Layer 8 of a small transformer language model trained on English Wikipedia (12 layers, counted from 0, width 128).
A neuron's activation on a vector x is SiLU(gate . x) times (in . x), where the dot is the dot product.

Input weights of the MLP neurons that the questions are about. A number n stands for (n - 500) times 0.0017.
n28 gate: 430,575,537,679,190,368,528,665,358,621,442,788,524,610,332,346,589,572,772,275,429,470,315,589,561,547,259,624,468,726,484,723,278,328,492,488,290,456,304,805,313,567,625,657,589,438,404,729,516,496,527,436,676,621,681,590,254,314,663,422,703,381,620,414,391,559,468,433,756,637,556,524,405,444,488,549,504,287,413,601,432,614,594,439,540,839,362,440,446,608,432,504,444,414,634,317,388,534,404,574,445,618,559,496,586,492,468,532,572,433,672,344,620,266,472,456,500,536,343,544,577,515,448,765,368,623,323,559
n45 gate: 519,558,635,549,709,622,589,597,595,726,547,570,485,540,511,282,355,626,446,351,427,547,465,449,362,551,504,356,592,562,500,713,307,682,678,467,511,780,666,496,432,471,486,489,522,145,469,507,615,556,883,445,459,601,489,682,709,792,454,525,470,221,604,493,343,573,518,554,400,567,448,666,449,463,555,515,385,518,735,218,408,471,417,613,694,519,446,293,639,221,559,553,762,640,652,489,463,408,404,451,493,373,602,578,550,466,467,552,559,485,590,550,577,511,306,570,563,399,486,311,649,458,471,381,576,504,415,453
n78 gate: 544,439,659,305,442,84,449,512,538,557,579,543,523,599,660,289,527,391,353,577,270,265,575,426,496,710,338,457,539,589,481,417,484,561,296,602,520,409,592,623,212,343,572,317,606,492,528,365,613,633,420,376,593,520,543,596,191,396,587,363,437,628,693,595,476,600,558,500,296,441,367,816,585,241,523,683,542,326,454,655,484,637,355,284,677,268,534,586,647,626,352,536,578,600,556,655,398,262,484,404,534,508,439,504,584,601,527,410,551,585,439,804,605,500,395,516,492,504,351,535,520,410,329,447,238,560,463,496
n116 gate: 376,490,524,598,510,909,562,531,352,450,467,486,436,416,490,547,503,503,646,527,525,424,523,439,611,477,585,551,647,548,391,465,317,568,571,562,368,358,650,340,400,470,376,527,290,426,532,405,249,631,520,520,428,455,624,426,490,520,470,477,490,425,689,403,376,675,453,628,470,427,692,428,557,446,250,678,340,367,480,443,517,356,597,297,735,552,614,466,775,422,637,385,503,426,431,520,370,598,408,525,423,234,527,627,597,635,452,555,548,300,560,320,240,517,469,586,534,573,473,503,569,487,476,607,419,581,428,706
n129 gate: 342,339,348,268,390,697,618,396,521,500,569,386,366,476,286,542,475,489,351,567,541,598,630,575,255,441,504,375,368,458,454,550,339,567,468,486,500,619,474,254,545,448,503,458,579,736,619,708,403,543,441,461,450,302,654,409,518,504,672,654,449,319,483,549,489,556,570,504,327,396,561,960,687,521,518,544,444,507,550,507,554,500,343,500,597,514,609,582,500,496,550,456,639,394,653,440,371,411,401,698,416,458,447,418,528,544,461,496,297,440,510,392,578,299,379,493,686,428,612,278,277,380,767,542,489,536,490,735
n131 gate: 271,298,406,568,485,704,662,537,565,654,446,541,628,511,452,478,433,445,561,758,473,570,461,516,206,511,416,515,621,314,529,414,254,558,405,674,261,720,636,448,439,431,605,590,392,439,416,449,319,567,493,515,309,593,504,663,387,515,436,630,582,705,572,414,679,627,522,387,554,370,386,592,485,569,364,647,615,539,606,442,278,464,406,592,586,545,551,692,546,655,419,526,526,690,683,537,681,496,346,538,594,656,387,386,399,546,618,731,563,760,403,583,426,511,331,589,448,638,869,308,560,482,566,414,408,338,418,515
n166 gate: 565,335,158,516,270,447,582,484,585,416,394,618,613,627,700,319,453,520,523,184,350,413,361,591,520,535,508,571,664,523,516,449,384,525,643,492,274,496,340,671,557,623,393,657,445,545,423,597,626,405,216,633,688,690,307,637,551,407,545,515,607,656,333,416,623,373,492,330,420,753,371,621,504,415,480,540,511,625,442,578,359,316,584,335,460,441,546,402,473,551,445,464,253,585,429,601,476,392,500,963,584,592,689,680,335,662,574,500,547,477,370,309,531,469,590,461,669,555,799,461,709,669,547,428,577,636,364,539
n192 gate: 458,719,462,489,740,673,310,496,397,522,641,716,349,416,358,515,493,515,572,643,411,543,511,567,459,376,345,485,448,360,426,523,546,399,636,466,240,477,527,519,608,526,347,646,545,388,543,298,440,474,300,615,195,387,511,294,430,448,388,336,791,371,511,250,451,299,401,599,626,425,627,589,555,533,351,470,485,504,411,453,347,500,540,571,334,549,463,619,439,384,455,704,511,198,539,322,459,681,559,661,769,632,434,280,707,515,585,523,474,408,638,551,333,559,581,455,571,605,529,358,410,418,326,620,558,321,335,588
n198 gate: 525,698,653,580,568,636,722,294,571,547,636,541,392,627,555,349,524,370,437,547,589,363,493,496,517,507,581,349,555,456,285,559,388,271,557,624,338,604,542,538,351,513,470,644,466,496,550,463,407,459,637,537,439,528,559,588,598,754,708,520,597,683,437,473,683,561,490,362,470,642,589,479,304,222,452,612,503,609,534,432,428,554,343,278,303,479,399,473,526,577,490,410,497,500,428,296,784,529,415,511,677,524,534,363,413,684,596,365,319,544,333,583,486,385,439,593,527,566,594,339,686,441,531,383,511,423,668,493
n28 in: 391,756,556,650,471,475,728,534,355,439,611,774,375,822,551,629,385,378,533,463,483,438,585,549,419,537,833,318,298,458,487,308,591,496,504,703,151,538,427,770,418,574,463,380,453,609,478,767,344,334,409,609,391,619,466,496,349,479,655,310,590,420,533,656,325,384,546,678,541,232,475,369,662,446,685,677,224,565,425,381,492,620,463,379,236,321,744,694,247,609,487,324,567,535,677,504,513,520,559,461,792,438,521,314,372,504,365,628,163,462,360,619,458,521,626,661,618,406,388,373,457,419,433,410,557,470,342,583
n45 in: 423,410,462,583,668,319,371,650,487,556,497,629,513,490,357,540,674,541,339,396,514,339,660,632,367,417,735,395,581,453,672,603,399,613,527,507,459,449,455,352,378,371,530,636,619,423,436,621,609,582,629,311,669,767,408,417,389,560,434,639,696,534,553,371,298,373,547,430,336,661,476,497,564,362,578,507,470,553,540,518,626,354,507,286,545,343,537,588,454,599,686,541,442,552,513,274,476,426,368,545,328,337,744,510,576,447,412,384,520,537,546,665,811,584,406,544,507,606,331,503,435,438,493,536,493,500,428,450
n78 in: 528,393,445,488,570,500,391,539,734,383,458,659,265,584,804,485,301,558,229,580,565,422,302,475,657,626,588,379,438,500,535,728,277,598,419,613,197,500,401,626,481,325,664,481,590,355,545,342,718,617,386,376,543,453,809,660,434,450,530,534,547,431,259,473,531,596,615,695,718,598,512,399,673,581,562,472,390,594,593,577,255,664,656,400,358,539,450,558,455,542,589,567,496,484,578,747,527,281,659,452,572,668,343,519,238,315,434,249,442,377,428,553,516,327,612,660,317,512,588,555,429,385,527,364,444,428,392,546
n116 in: 391,275,414,565,539,616,489,422,479,421,562,539,399,559,549,611,404,535,500,191,712,500,473,433,514,483,483,620,567,738,384,464,608,747,535,489,268,525,641,479,455,448,510,621,358,431,515,382,557,667,600,570,296,397,472,178,668,584,439,289,332,363,678,435,578,708,594,590,626,425,599,602,497,322,613,460,541,630,328,607,504,514,655,402,240,361,458,504,394,393,310,468,588,326,382,553,571,534,493,341,476,289,566,518,569,664,743,496,571,500,393,407,672,608,419,468,461,667,531,489,375,703,496,414,420,536,578,431
n129 in: 511,457,636,621,443,356,457,464,664,388,486,417,382,401,217,461,540,522,577,475,567,531,180,580,456,457,325,449,583,532,475,526,418,489,461,678,730,412,127,401,461,578,475,313,551,489,534,736,460,485,695,421,348,478,715,663,457,554,815,649,658,536,391,683,675,521,539,500,430,526,663,475,443,658,579,267,666,500,672,443,522,557,408,420,361,558,745,449,490,364,677,647,569,463,552,378,384,507,464,452,581,660,443,598,567,616,561,431,659,428,567,606,511,353,421,486,655,748,461,449,504,562,691,440,713,404,514,561
n131 in: 666,754,492,732,348,530,531,393,63,344,653,512,636,600,331,570,500,437,477,539,455,521,402,562,567,677,391,402,453,488,665,238,367,447,403,630,393,488,540,640,538,385,565,627,362,232,549,368,571,488,631,293,355,611,599,701,492,663,515,419,384,469,698,297,417,496,589,338,249,329,524,704,550,640,531,604,335,656,519,220,386,373,546,342,647,635,562,323,413,703,689,480,575,431,605,516,594,406,359,367,646,485,593,751,473,541,610,548,437,574,262,496,543,683,523,622,488,571,665,524,413,579,578,515,447,689,330,693
n166 in: 462,472,752,595,290,571,390,754,580,350,650,447,512,755,443,644,549,341,512,680,500,577,594,526,299,676,508,557,459,706,394,615,508,551,327,320,591,27,425,467,508,552,488,548,332,563,419,540,422,475,528,504,455,418,475,492,330,710,661,253,450,496,567,258,451,580,464,572,595,652,606,447,596,540,533,687,615,441,730,278,883,480,484,675,516,492,720,476,803,689,398,645,301,605,582,601,724,372,747,550,369,476,251,614,528,597,492,463,516,431,763,425,159,536,553,471,394,500,596,537,594,496,626,532,572,463,520,584
n192 in: 628,470,271,488,342,459,613,285,722,470,496,500,611,226,430,477,590,438,624,519,568,328,567,373,758,470,588,407,237,515,558,524,572,618,462,749,469,559,488,575,504,572,462,606,328,845,540,511,500,387,629,380,709,469,473,373,542,707,729,633,291,504,553,821,661,485,618,370,425,594,636,380,343,385,512,409,492,658,569,423,500,595,678,448,567,473,420,411,624,245,477,461,403,424,559,677,566,370,349,616,455,435,565,675,553,544,605,359,636,469,576,568,365,389,658,609,725,825,500,660,559,548,721,485,344,444,798,592
n198 in: 740,756,451,514,510,409,549,339,432,405,726,479,679,476,535,527,381,531,352,610,493,232,433,544,479,633,620,542,465,390,500,612,332,424,466,545,683,518,415,609,422,558,548,514,202,313,500,311,577,367,364,587,472,454,776,493,607,593,574,503,549,424,338,734,647,510,432,527,409,412,688,458,394,497,507,457,551,392,559,536,476,714,344,317,433,300,459,715,540,369,618,447,576,418,331,351,625,410,493,532,456,432,479,510,452,543,403,426,472,307,520,649,521,448,465,434,451,335,422,280,591,383,531,419,446,514,253,705

Each question shows a token from some text and the vector x that enters the MLP there. A number n stands for (n - 500) times 0.013.

" Sol": 550,468,499,314,552,436,526,648,464,402,568,492,595,622,583,358,510,580,398,545,582,567,464,446,468,503,616,519,539,430,587,389,385,390,499,496,549,455,499,403,533,567,333,536,583,466,571,596,521,468,605,714,370,393,520,550,520,429,425,583,412,578,517,517,465,519,578,488,533,573,432,363,416,656,571,376,460,580,476,705,700,468,453,534,534,457,662,503,541,394,602,434,469,586,447,507,601,427,518,443,444,475,544,550,560,466,443,500,458,312,441,433,459,556,601,644,388,521,557,469,666,460,401,497,451,609,497,484
The neuron with the highest activation: n166

"zh": 512,556,565,506,334,502,501,467,630,570,496,638,441,427,437,417,466,349,395,607,573,623,533,575,511,524,669,370,399,434,469,546,445,510,492,566,395,447,517,436,604,447,423,470,522,585,510,628,484,571,438,570,417,492,325,545,349,396,572,483,473,583,606,559,272,544,461,423,528,409,487,635,611,492,482,528,552,490,497,664,571,458,498,498,484,345,618,457,477,443,541,545,456,460,469,440,427,541,394,487,483,371,356,537,583,394,454,326,575,374,426,569,554,529,380,513,403,479,521,502,667,351,501,384,636,510,570,436
The neuron with the highest activation: n129

" Center": 606,444,576,412,433,479,620,510,431,547,536,396,425,469,530,401,698,503,425,554,388,501,520,299,455,516,425,509,449,373,524,468,532,370,626,434,515,426,513,476,555,478,660,470,403,602,704,620,523,671,664,424,537,405,505,419,556,639,450,435,401,579,466,521,407,504,380,502,607,484,450,371,423,529,433,450,530,611,437,519,602,476,538,502,408,457,561,376,576,427,539,506,675,484,451,470,547,563,417,464,512,374,435,509,436,370,619,436,472,428,526,473,423,597,743,419,527,487,434,461,459,463,631,563,559,493,534,479
The two highest activations, in order: n45, n78

"si": 386,385,439,424,547,597,718,432,498,419,516,537,317,594,408,598,628,480,531,615,478,503,358,485,484,378,403,486,380,599,510,498,513,464,475,234,466,395,381,350,537,426,409,375,465,416,463,567,540,554,451,600,503,559,477,492,487,596,475,544,437,531,561,422,529,453,550,487,413,543,526,397,526,461,515,519,473,569,431,611,588,540,494,514,590,490,552,501,509,526,509,320,557,565,529,398,631,548,475,747,620,351,606,559,647,385,574,471,528,445,430,442,596,559,477,525,405,602,455,573,622,476,591,465,563,484,563,524
The three highest activations, in order: n116, n166, n129

"aver": 497,467,578,533,341,440,543,556,430,332,461,443,527,568,590,450,499,411,541,563,687,408,506,433,494,503,521,483,410,472,463,598,625,420,523,589,460,534,598,431,558,363,534,640,558,564,574,487,355,592,709,472,433,437,578,427,416,692,444,581,617,527,457,400,466,505,359,462,476,380,615,348,466,542,467,638,454,497,596,625,480,463,461,452,420,419,557,454,451,506,488,321,514,531,365,457,480,452,379,486,471,493,468,463,623,344,479,475,488,357,435,482,657,378,638,515,490,540,510,627,621,423,657,576,513,548,502,472
The two highest activations, in order: n198, n116

"ss": 427,574,498,518,489,488,568,621,421,569,509,598,597,503,582,480,614,377,504,577,493,469,459,411,504,571,635,468,485,605,396,466,391,398,523,457,399,329,623,304,459,402,388,545,499,582,427,554,515,496,436,627,574,553,463,411,493,543,442,449,433,510,500,478,341,402,513,480,478,467,479,390,330,544,506,552,520,375,386,730,336,289,573,479,566,420,605,579,427,436,572,475,353,552,468,561,504,550,467,484,487,446,574,514,478,335,590,383,408,617,461,580,642,495,437,522,424,523,399,506,590,523,413,578,541,499,445,484
The neuron with the highest activation: n28

" Ind": 592,531,543,482,409,590,539,517,491,451,516,354,306,472,468,370,457,424,498,641,465,551,532,538,421,441,522,555,403,506,460,423,474,531,447,556,476,427,527,424,550,452,474,584,590,502,586,652,430,539,448,559,583,519,542,655,483,518,573,473,471,571,460,392,479,444,447,433,606,507,374,419,436,750,603,539,479,646,518,538,741,353,465,522,393,537,480,491,457,383,492,494,448,626,423,679,560,611,452,449,619,513,331,591,465,603,528,431,532,368,505,493,502,603,465,542,474,555,522,329,695,356,379,499,536,491,611,581
The two highest activations, in order: n166, n45

":": 498,567,528,450,498,466,661,562,500,434,526,574,514,594,543,413,543,398,515,626,476,661,459,443,409,470,449,496,504,477,543,428,354,382,596,527,499,413,550,468,507,491,490,459,480,640,766,589,490,435,536,530,583,540,555,569,526,608,481,517,551,420,484,494,466,468,399,459,571,540,467,380,466,631,486,490,497,410,494,629,355,478,537,541,479,429,542,463,517,177,530,572,597,428,498,554,508,454,511,444,621,496,392,554,515,453,571,469,451,351,455,475,583,564,583,436,482,569,512,359,484,391,533,570,402,462,526,492
The neuron with the highest activation: n192

"nd": 422,573,547,382,477,508,516,532,450,604,549,445,562,515,527,509,596,503,567,520,559,556,358,500,523,579,489,609,470,502,505,535,457,370,482,504,496,433,479,437,391,396,371,494,648,362,639,672,572,561,671,636,397,581,537,572,521,614,549,478,457,502,496,589,396,384,550,511,543,404,493,551,341,468,465,517,555,586,434,609,618,548,418,639,567,514,546,655,542,436,609,530,514,559,382,530,509,438,401,494,539,457,508,466,554,526,388,421,452,555,426,333,570,380,491,591,233,521,374,651,600,459,681,432,521,572,451,504
The three highest activations, in order: n45, n198, n129

" sent": 483,501,584,560,513,390,586,601,402,475,522,473,536,560,578,569,513,424,486,621,517,692,455,289,446,500,585,355,511,650,525,275,426,439,484,531,444,396,609,497,398,532,625,454,410,498,581,561,500,499,357,589,632,558,477,542,423,692,426,412,367,447,483,438,498,500,562,463,608,613,407,360,468,540,537,506,396,474,476,679,419,503,419,638,505,541,493,592,520,392,528,577,456,449,490,499,645,470,418,409,504,493,415,589,543,348,481,485,471,414,427,441,557,573,606,462,449,550,404,394,598,489,584,493,452,491,690,408
The most active neuron and its activation: n45, at about 0.5

" of": 456,495,597,429,560,515,616,576,506,451,541,616,511,439,558,578,465,360,629,498,470,642,518,270,510,488,401,409,442,514,502,496,505,366,585,530,492,434,507,559,413,511,644,395,379,528,702,467,440,471,402,465,635,505,457,611,529,604,487,397,409,491,432,405,578,384,422,477,556,444,608,515,576,634,568,552,531,436,512,619,514,458,463,519,459,389,493,434,518,318,476,489,581,359,482,611,583,537,308,466,410,498,468,561,580,431,525,501,417,507,325,344,535,592,612,408,478,519,383,462,440,455,581,530,470,445,587,503
The neuron with the highest activation: n45

" 10": 599,478,524,469,654,480,576,568,576,430,501,595,629,488,465,485,478,561,593,516,476,455,435,223,414,562,475,396,590,634,504,413,369,476,511,521,454,436,601,478,485,465,481,430,391,548,706,470,448,559,525,471,662,629,527,524,550,488,404,549,489,497,403,486,436,506,384,496,597,543,582,501,360,526,471,589,506,672,492,729,432,578,527,569,388,473,560,406,528,437,491,381,507,608,516,548,593,557,590,538,475,474,605,551,596,616,620,449,397,537,395,360,704,612,548,536,389,531,441,439,540,471,513,561,488,473,622,482
The neuron with the highest activation: n116

"-": 444,432,438,392,507,359,450,625,496,463,512,579,371,722,616,478,576,443,522,647,538,522,454,482,400,608,405,570,590,399,660,385,475,506,596,505,424,329,512,466,517,267,469,523,408,553,711,527,484,502,450,578,564,514,513,627,393,506,500,612,588,537,484,483,446,576,501,554,689,471,441,317,364,544,488,493,476,592,537,622,557,392,587,602,506,467,531,410,475,381,548,508,451,555,413,575,502,520,478,465,434,513,438,525,555,546,522,462,484,443,618,507,536,572,562,397,457,627,459,569,469,497,466,627,568,483,572,568
The neuron with the highest activation: n166

"ject": 372,483,639,449,476,318,592,610,521,459,469,578,377,577,457,433,455,431,484,545,412,544,452,245,491,588,520,589,554,483,532,444,445,442,555,404,410,474,436,499,505,426,433,490,469,559,721,444,498,584,433,570,501,561,565,379,597,679,490,465,477,585,389,487,626,516,492,501,570,603,478,477,496,510,513,630,528,444,606,632,496,363,328,409,654,374,533,610,401,447,518,483,360,572,504,484,601,576,398,544,539,371,488,568,663,550,476,621,426,389,472,497,515,542,592,622,481,481,441,547,552,557,433,600,458,459,514,495
The neuron with the highest activation: n166

" and": 478,459,517,565,453,533,578,426,422,518,438,587,630,682,586,477,521,488,586,575,609,636,495,337,503,549,448,476,603,521,564,472,361,418,537,416,507,491,504,595,473,495,505,462,472,591,974,601,478,479,499,562,528,520,532,581,508,580,482,486,464,460,449,474,601,494,495,525,693,501,611,520,415,572,521,516,450,483,471,630,424,469,450,496,621,517,562,491,518,411,525,502,458,301,559,436,515,519,453,489,530,405,370,551,465,477,563,431,422,470,475,432,502,602,626,473,424,546,468,469,409,398,497,498,423,403,513,433
The neuron with the highest activation: n28

"iji": 492,459,473,491,429,442,440,494,536,563,532,651,434,495,404,425,525,467,502,635,485,580,418,530,398,489,547,470,490,495,478,446,360,458,482,523,582,363,511,515,492,434,465,469,655,529,536,699,511,495,511,597,621,497,628,562,516,455,603,586,576,466,523,576,377,543,426,425,358,458,602,551,428,644,438,593,504,498,627,683,401,476,563,461,530,386,567,388,478,413,562,456,571,431,479,464,476,533,417,436,459,607,387,663,446,356,523,335,451,601,372,559,733,534,581,560,380,513,477,357,581,338,528,548,606,607,480,457
The three highest activations, in order: n129, n78, n45

" other": 470,471,628,505,622,543,616,616,398,520,513,588,585,539,540,470,478,410,615,529,477,606,394,236,387,644,422,436,537,500,523,502,397,385,499,505,462,482,495,549,586,521,427,555,474,584,851,501,372,425,418,573,618,523,562,573,483,502,508,389,475,511,480,468,564,387,523,511,591,557,600,637,420,556,493,567,478,547,515,643,498,497,517,614,504,567,511,476,528,442,579,483,502,451,489,484,554,533,365,473,454,612,461,607,484,547,570,494,424,493,430,408,557,656,560,570,554,497,466,443,414,410,459,475,515,340,543,321
The two highest activations, in order: n131, n28

"|": 560,530,497,332,513,476,618,610,440,551,469,585,602,495,518,477,496,432,556,556,623,702,485,506,462,531,328,542,477,418,475,428,429,355,544,537,515,379,552,533,421,506,567,534,436,563,665,545,501,468,525,521,549,493,446,469,507,624,509,658,464,371,576,452,455,460,557,505,629,399,527,413,399,632,376,510,488,642,454,681,393,427,516,624,470,444,543,512,559,293,653,373,432,506,496,636,562,437,494,375,598,540,442,530,493,632,568,455,390,466,494,516,587,546,670,454,491,518,504,532,444,336,533,543,471,469,565,452
The two highest activations, in order: n192, n45